Layer 5 of a small transformer language model trained on English Wikipedia (13 layers, counted from 0, width 64). Numbers have three digits each and are written without spaces.
In attention head 1, each number of a token's query is one row of weights dot the token's vector x. The head spreads its attention over the tokens so far by the softmax of query dot key.

Query weights of the head. A number n stands for (n - 500) times 0.0019.
q0: 639705572466410535515551582492415388391409475442484486353523256389395372451474607563478599507524359515448639512421424547460314409460507449510576483675561619506620441487661693436516575351490699
q1: 428347661553537442367319552522209587486346433458532567612479647443483405274332272341213540219446692399491456406387294419426501404422601436476557499442397437379389389304350393618416298654410561
q2: 456480554541474724400460394712585400406478471627370448665238419421576449269439750460760457369461754502427572629308334355616259713635516510571436418426466505372344742587490402582335519805419588
q3: 574605332475469387459531299556611363289390337568449484540642531498568478601613514513592655532478647312608612505605425381642381609510576554494417567532460629551410639488625452444652338624627596
q4: 508215416528505433512573607499705487398599453427493482521524732755383348447509636398488592414319378684464536377532504317330517539384560385610530280453669464423466604451431454593540414445544375
q5: 564483520437446597584447413509342605334512627446566670476477385497459685720444539322668411497468402671338625517782443393353672598528530424402453673352413500359410601519437418467636572236641485
q6: 511747231426596565462456372404535333536541449564652609337549526493442445398589355540641352577572552561554526510330602354638590720337402448371323934597321643637608576382523512493634361669438629
q7: 739730478392265480560405744541745588416547586708618325429459532221478436401628476566482496524495606533487515623633566469617714607339100558610191440637848513575612526287600642578675334399481505
q8: 464662191420437452605474296257631364539259689727708540554541458537390568534706475282412814669642406398544463427403295555774493695555544648540424679554527721643666634444511493732487285701418708
q9: 283295743604772639411512590496304692581546624525454882643471632605309757498378503491355453348207403303284314515576458492230442382552686329576555266472416363501558314362500478474554469454314402
q10: 585629408468699557707361636377413249438500288561684543496788537335686528454600222473866496614678653551693572751311568400782571385533529490327231540469438585659642563816413373195499355512474508
q11: 605460585823475557427466576574533245319503316360631407483451416422468757337491283415430295352456572670570669540630354352555759364765578556413698356399566431436468504922290607559380435529632480
q12: 475493634519803643406445627595503516325698338314411253712674492771614552631467575479520512328288435433126486601559402532491556457724642452563640529620297232474417340579463391442341721654490299
q13: 579349483390452189432723508597352680421424578438392361494326442397441524380674854337278106408548487649414641560583675670179530534298641572351621361484490367466183511401498361474605514401452445
q14: 599440389482568755512363218541692381463695517708804671360568584272609435491609836337430447459559466398676790533490549288634671625400614745554620478520633752460669337481629407215706360612375524
q15: 406577329438684237706652380571516605406591371568551218231898559501709461578501429677582561450420425350542432484718567573407553479529379358442569677634472765552557407565523542526532466589488597
q16: 531414453610601353374663390598447625510487432379365621431496451778490642472427480458448413490497461402526447725385347555621228456654402513329475314642483579564368386439528381521473535490296760
q17: 497444560535486302579432699581513602594573378821450732404467622628322516352229614502351576479538304529512480510589453480307469598554617455527601531565752496450684403406425673430556460296615184
q18: 294588477418617417574748668413422583816594296714443552430538666439370436381540748527633526678487580510569391535511335464601335678626374458685611500550368690645549680403733460445633597544662611
q19: 477753464331377612508599433684523537561294540567544106491441382358537272390557436586627692454580428477393439378379352262595288556462385571389594590492440585584524315409552387503368553794422504
q20: 454773205447474578675297391606439450453513399635507526411651469454593466548604608534728444606657586562483463442432497210777511642328522438210503692465482544612629545533451500424588289576565583
q21: 497570273550258444540719373555359589636544475626502715438598368506752588930408740682647522409687340404423411641589703467470604517656213290342389350566576505632343469711840547474780664028743377
q22: 702453427485403474675527437499739436399475646338510443612468605466582489571605594239360640523611597719588398514708586561503802550479206618534428432581703593540514619558475591549601646420490282
q23: 439479556586830613522499483554565473296314462689691631601722668607519435298569404360604598416655788479744344580343247370501248632320422613528414740448192697460508521401605502569237355753274882
q24: 515625634622335314586671616502542559318495643619260531531411731492504547493604713513688377509476438624283660217889601502665432482359559559458623324479395382472484455280400423611396515534649728
q25: 687295688555598341447334567456305485542449530517606896736518852751357840407564442346284321344424390508269386293739655757496442327439510452498160334291706508465587411374396261566347506412394587
q26: 421442665519393412576512566475395458564343322430494654567571274544509548700276480615194412378444220571594458598520432634197651590643429372601431604605738560482393624552579573379708309311455527
q27: 500503541611504253458557470524562552760505479494524687411642470144362351677533536702542247516440368599349479480409519302496527489734451485381399223818340634347413322651274749179520504592618416
q28: 585479296203402809706553534558351454241881298770720624446763439553601535753504501540345465605432403623387354752424578383656594451346453442381296638476663719370690817491754587197481454688249519
q29: 662633551514425509514495311403642707468293592300281756574419448408399549314384485557567744467577546277588504439382444250414593341134188652497254502669499343569517403474306298263587436697502810
q30: 585630499648794433338499460575571256436712418448610373497775174571639424596469500345657441406585388330558728464388533711528719377286499392612600456397753523473541665328445453338748620397561464
q31: 359582229425572628649602459271333446452418484543456438445303490507500519188734435759620412497572508535393456512365479760484525446301466343434567577637170495389508633391355581340687750403449458

Each question shows a short text with each token's key, already scaled and adjusted for position as the last token sees it. A number n stands for (n - 500) times 0.0028.

Then comes the last token's vector x. A number n stands for (n - 500) times 0.0049.

0 "s": 535549478489610505609594590403325482743620496372507503570353539534356496319582379661408533437471
1 "et": 478561544558637459510652512339335422741647440405548497482403590444339457232550339645378508428406
2 " number": 520522415595614499655602681307260538692579506400564558507379572599462439347755461481577532437423
3 ":": 388486427590550510625620531255158458745572572422518664634386725576219408253819235561470493419394
4 " ": 364275392627537430664600525313103486767692471383225479643378728611309427223783273595460595455395
5 "4": 726374431652509437659559571305140481819651383406307467583401673570271529229773305552411631466419
6 "6": 780410409662495439652565539291156461792651373406582400568437664573284519231776282559423621458412
7 "5": 581465389685469434663569547295154482806640379414780372529458670566283524252769289552419628452414
8 "5": 310537383692453433673570548293155484805638380413720374492489666564290524257769286556420629450417
x: 605432357378411516572519484355608395529456489565561535446492587506545562523638345417588548621814599461569480545523536435702498540389467564341469647454491512566558626496521476525575507629685313
Which two tokens does the last token look at most, in order? 4 " ", 2 " number"

0 " second": 590579531548639455651521634267225467694614412427522508471350604632338443257790377473445535352474
1 "ary": 506549515505614522602562656335224522750607367390536504494409596510341467231599349669460481380501
2 " sp": 549533505659509497557619633275210409736605541383574605476284656638326486320672412513472525482479
3 "ill": 429501533593542498514557573411370490725516434383475552504453573512455432394592402671428483410468
4 "way": 493452525551520480620460571435291473718568452375382529540413535555408422319574361577523545402468
5 " which": 496431384607587454684629562315243467697636507356469553483373689534339489152728265571496432433461
6 " comm": 517364535647523324560645660351262436692634509456487487461483657573299429329672287475527559304455
7 "ences": 521490455623607406636563620392262514741596467407562422457437609535409484246625327582470553425429
8 " dis": 499487534728442336545705502386286463672549463448601399513572599547414541451614345571555548424493
x: 592474450387457473768330507313550612417520409547503515644389396591603353401527503522403539417321459502539459593308505394526428506422433529494514516528299535475497663596491484481506515357405407
To which token does the last token give the most attention? 1 "ary"

0 "iz": 485617470485570472532603517322342475730584523427517524501345581484350381405526433599395588544431
1 "ont": 480500485475535564522538568433414522654592486382492482526441528457389509481502415645501503415553
2 "al": 497528469503608482568567563327311477763575417387512560487439594499338480292549384742434457419515
3 " d": 499468557579523414573667621353316491636526522379499505470360578582276493328668311557458557559462
4 "ipp": 529403493558658462621642580282252528755513484481429572362419628489382495370662518629427536453419
5 "ing": 506419430536564483637576668363267490769590471378436505525442624581370405250635358628414562375426
6 " bl": 507491549565523466558648592328269425638488541369483481506481573516374438395572418562550537570499
7 "ock": 559475486592503529624540606360295474816531462411592448507533593535455435397628427688469574422498
8 "y": 449480475569537570570539587325305428727550475418555446540474595523421424309516423728365582565520
x: 500526435175434548512472576644494441390466473539532433442461594553534510482674407564526472513586615500439503486541439422626519511544454560519388487508434501723498685508424589456516481859379638
To which token does the last token give the most attention? 6 " bl"

0 "oad": 566494541492624500616536572361319588727554497418547530554439551457489394394618446531515628458469
1 "in": 490572450538619510557570585367298423749595450370524522558416569519310450358612345685459526453461
2 "'": 378511491571592423632560551284210438754595480382608569550347621500385467233670412599418528481411
3 " D": 480444522577558423571635615355313461675540480382514498432387594525334528331638275577430497529498
4 "ig": 491397531611599449561589580293213415820550442429451673479483634547328382368621397593390502533475
5 "ger": 552455454596507507615514581370333520762605359344457499499429620491373505292584442638422540423417
6 " (": 755410357757460439688588540318216426743655463433427406578433711611322452242792260598415538456415
7 "s": 524480484625547489613575580424358487695634515364541467455432572534429510354544394668428521457466
8 "et": 448454488607537482535649522340354422728649429394524463562524643436360474238536355665383491430404
x: 664439220328499603443545534532518477460490472478327489525537415507600579560566385548601528341756630532463594451381458352731480411472515560521508487508444513450562558428461523487566506714340448
To which token does the last token give the most attention? 3 " D"

0 " appointed": 572621444544651300672592679404206441711665367444505458482368581642331418261714258502517450268500
1 " comm": 520633457574601367522649646367271437666626508452504543468374626614293428329670301476515543286466
2 "ander": 455586424572641455614563618326132488695631441413581629565440622618397406352607380564439485352432
3 " of": 482532464557631447650570626287228454798577485413527619506418671587286475108721248652396498382516
4 " the": 451479505613640395693620606296240447713553494413511606551402641610279495158743332605434446442553
5 " ": 658299349672528415706606540323091494735702458394213369593404733645325427230816256614455577427404
6 "8": 809378410654533460688554549293132444728636379397572385575444665596300510226818275611398609443448
7 "6": 601454398683503450680567552293139485741621383413792343541465674604306524250803277578372621446426
8 "th": 431472413577537493636566570295250490687598441423574448548451599603299485327606363668391462535471
x: 576576391139385589480390526570590590419496447447466524456489443516519446585553412551449476664807597521462653530531502383637598472527554498428458657488452519595306567368637537602498556695371516
Which two tokens does the last token look at most, in order? 5 " ", 7 "6"

0 " the": 528624553536685414676623589275205443766581469391456445522318610647241472123771298617429444424549
1 " ": 607544541586621441677600551316063477760713445382804736659309710672286407196821254617452584420406
2 "3": 237520517622576451696549580319098484805657383406671663614307686620237513236822300577386624422444
3 "0": 225423476635548417661593532267128447812677371420367637657369706576239452228798299592413648404414
4 "th": 489473533535564509606563569293241484702598432426383555598411579615287479310618368670386475536466
5 " R": 507387516705550454614599581258213417697625505358477468403397670502244527289667339555456476454421
6 "if": 651453521625510428561575553272228482636638431359510419456454649560416424392642396669469479420451
7 "le": 521424469586530535587515528339324421746594499312587442513482566511378449328527351703435517451418
8 " Br": 487514618706485414623628590352192405700545495362511394487573649528268576360605325499414482392503
x: 467571445518458544584399637303538357531539489516741516312611507530548390474402199633621485552323632490459452482396450426402575411569588564410488492512583491476338429649627488518508484608370556
To which token does the last token give the most attention? 0 " the"

0 "let": 581605525554631505518578532312276529714677400362572534461324597542350522313613372667366530346427
1 " includ": 517599446560611405624635597395351372687642473383549602508285590571323375281738349479546574498403
2 "es": 467497467496579545615555547394364461738571482391529533532396549515395492328569356695382534440502
3 " an": 456503551581631397588696507234281437713561419417535623524451623584298432219693352570477437428472
4 " in": 456457475602561433611596604260237417837606481442447605519374696590263483109768246646441532400504
5 "n": 573453482604485565601552567318322396716654427322430499502462591558379434357633337738439483487468
6 "ov": 575482445595522559644568578316340423766690466372545465444483640471325495351620420674400579428432
7 "ative": 557489462584560450665586669374202505743583405382604429503464634564319480272677346640503542365455
8 " and": 502487464630514400652634615282191484789607533374564404478487736550317491081686263602410443388437
x: 563410142296548489615502553428574313465538481554488557201515589401515536480500507459502476440757588435531511518410503369610417334477538522521582458501544426496506618418588541605430476587376619
Which token does the last token look at most, and with what share of its attention? 8 " and", with about 50%

0 "ig": 545673501575635473523581581309225401817543458433517479508444579538317363376594402603362526549471
1 "ure": 481520563485553553518538641403279523685538502474585537513434542491377468338535418608396605446454
2 ".": 381551534613623456532688531337184477748488514486673692576422657606341416184758337632474561379394
3 " The": 475550530621641397670636578318263460710549499396550586540369627603273505178724368584477448459569
4 " set": 478433492598576426640610638387334488738615451365478601481404594549424428343703360433533552473431
5 " included": 515379470586554350694549691305212439768641405400447565510380652606310392191765264502515486485453
6 " Leg": 557443488722590438609600576284233466684580496429448461479473691501341425313702409529548612394481
7 "o": 539468461587558476593595527340411406687619424315510460467526546490407466346539400688472460423450
8 " min": 495470549625553316591669633322219508769569432484515337565496672567310440371629287561533526485472
x: 523477243249542595504339409369525534497371619590670464550441520565594552453578337621522460605624530634626553674499401425498443320527653374510510545553458552371558476495603467425521487489343477
To which token does the last token give the most attention? 3 " The"

0 "),": 566627534499589428600611629355228553715603510388481516538348616650313474140714276560461465422403
1 " T": 526500455621629366552673566333303414653624484417492525450308634510378519348656376578450504484535
2 "ow": 350512472612625524642624654310182461793650420322596600526410638549272457300690357656350598387438
3 " Tr": 474447526638591469544651607357231375673508526405519584372428627579272539319653336567444501499455
4 "uck": 465414502532593452569556655366208510811495513459350533500512599587429507349635464589410563427427
5 " (": 561372401741489446672600540324227422737649452441261489602397721613319450240785249596417520438431
6 "s": 545462481615558498614577582435372490671634509359502492471408552542430511362537394670425511455465
7 "et": 493437513608558474524649524339351422721650422395557494566511636442361476239533360667380484429405
8 " number": 534484531655563469665607700290254538675588496402560425425531622612497450363759464498590527438421
x: 557459426325648522617553534622406417431526551572669473433532351596406443549406351542635628622580434538336640592414439465539505387435489429498557562551428543649733510426614383491385549624641558
Which token does the last token look at most, and with what share of its attention? 5 " (", with about 30%

0 " the": 528624553536685414676623589275205443766581469391456445522318610647241472123771298617429444424549
1 " ": 607544541586621441677600551316063477760713445382804736659309710672286407196821254617452584420406
2 "2": 260520515602570458723556603331116465785678399404669651623301674601217495226831307601432598411428
3 "0": 190406458647560448679611549243085438820687381412396654670359733600230420239831265612421646401401
4 "1": 455345463684528438691585578303085449821660392416190584655374702597244513196849278600394647421419
5 "0": 738330389676501415675591529260126466818664380406300500620413715576247468226807287577397636404409
6 "–": 821292329751435452679596581284028401746616412390427359515544695675337366309759313621421582341378
7 "2": 587437375712467430736554601315118473785658410408789359527466687587254519247829301586403601417423
8 "0": 315537329703441417719619548230088432815681389410766327457524737575249438253823255600418638404403
x: 564415262284502510562509516301580321568464379646538485487479578494580540456698405481618542647779574484555637452584432418571498469416540410433414567551472477712545661586521507530591468595763401
Which token does the last token look at most, and with what share of its attention? 4 "1", with about 40%

0 " sl": 461560444604552441509662607341252458659576503385468524475341599637310536377623417494500478517447
1 "id": 511566519545547523538545596392330460722548423508532507554441569564369475440578393645373532410552
2 "ing": 487546470497609491616585637383281506748566455397549559582444607568357420272629343603401547369477
3 " along": 467512426512620454610601623298184460757560508434517647563396676620304407286748306525520522469463
4 " found": 521463504602548307593610677409265497694621402475569604420398568571329441397620364475584434426463
5 "ation": 564441424539600491578632632379254526708594420391418493527469617521348446319646311616520558398449
6 " b": 462434509699490416585671600261249475726591512380475456490422625608254529268668326565462564475481
7 "ed": 522394486536569379641583696359263478830613402441545414476488666558351407247643311620389562372491
8 "d": 425509507565489438587565585314308444743571453373589419478465574535382431332624333699437519478455
x: 548580374261465521489500447327555556481462423454491484450494562587493468639536421631450335650748603532481569653350455520573499537575569636409556515471475432521486512463553442537485463801618632
Which token does the last token look at most, and with what share of its attention? 6 " b", with about 40%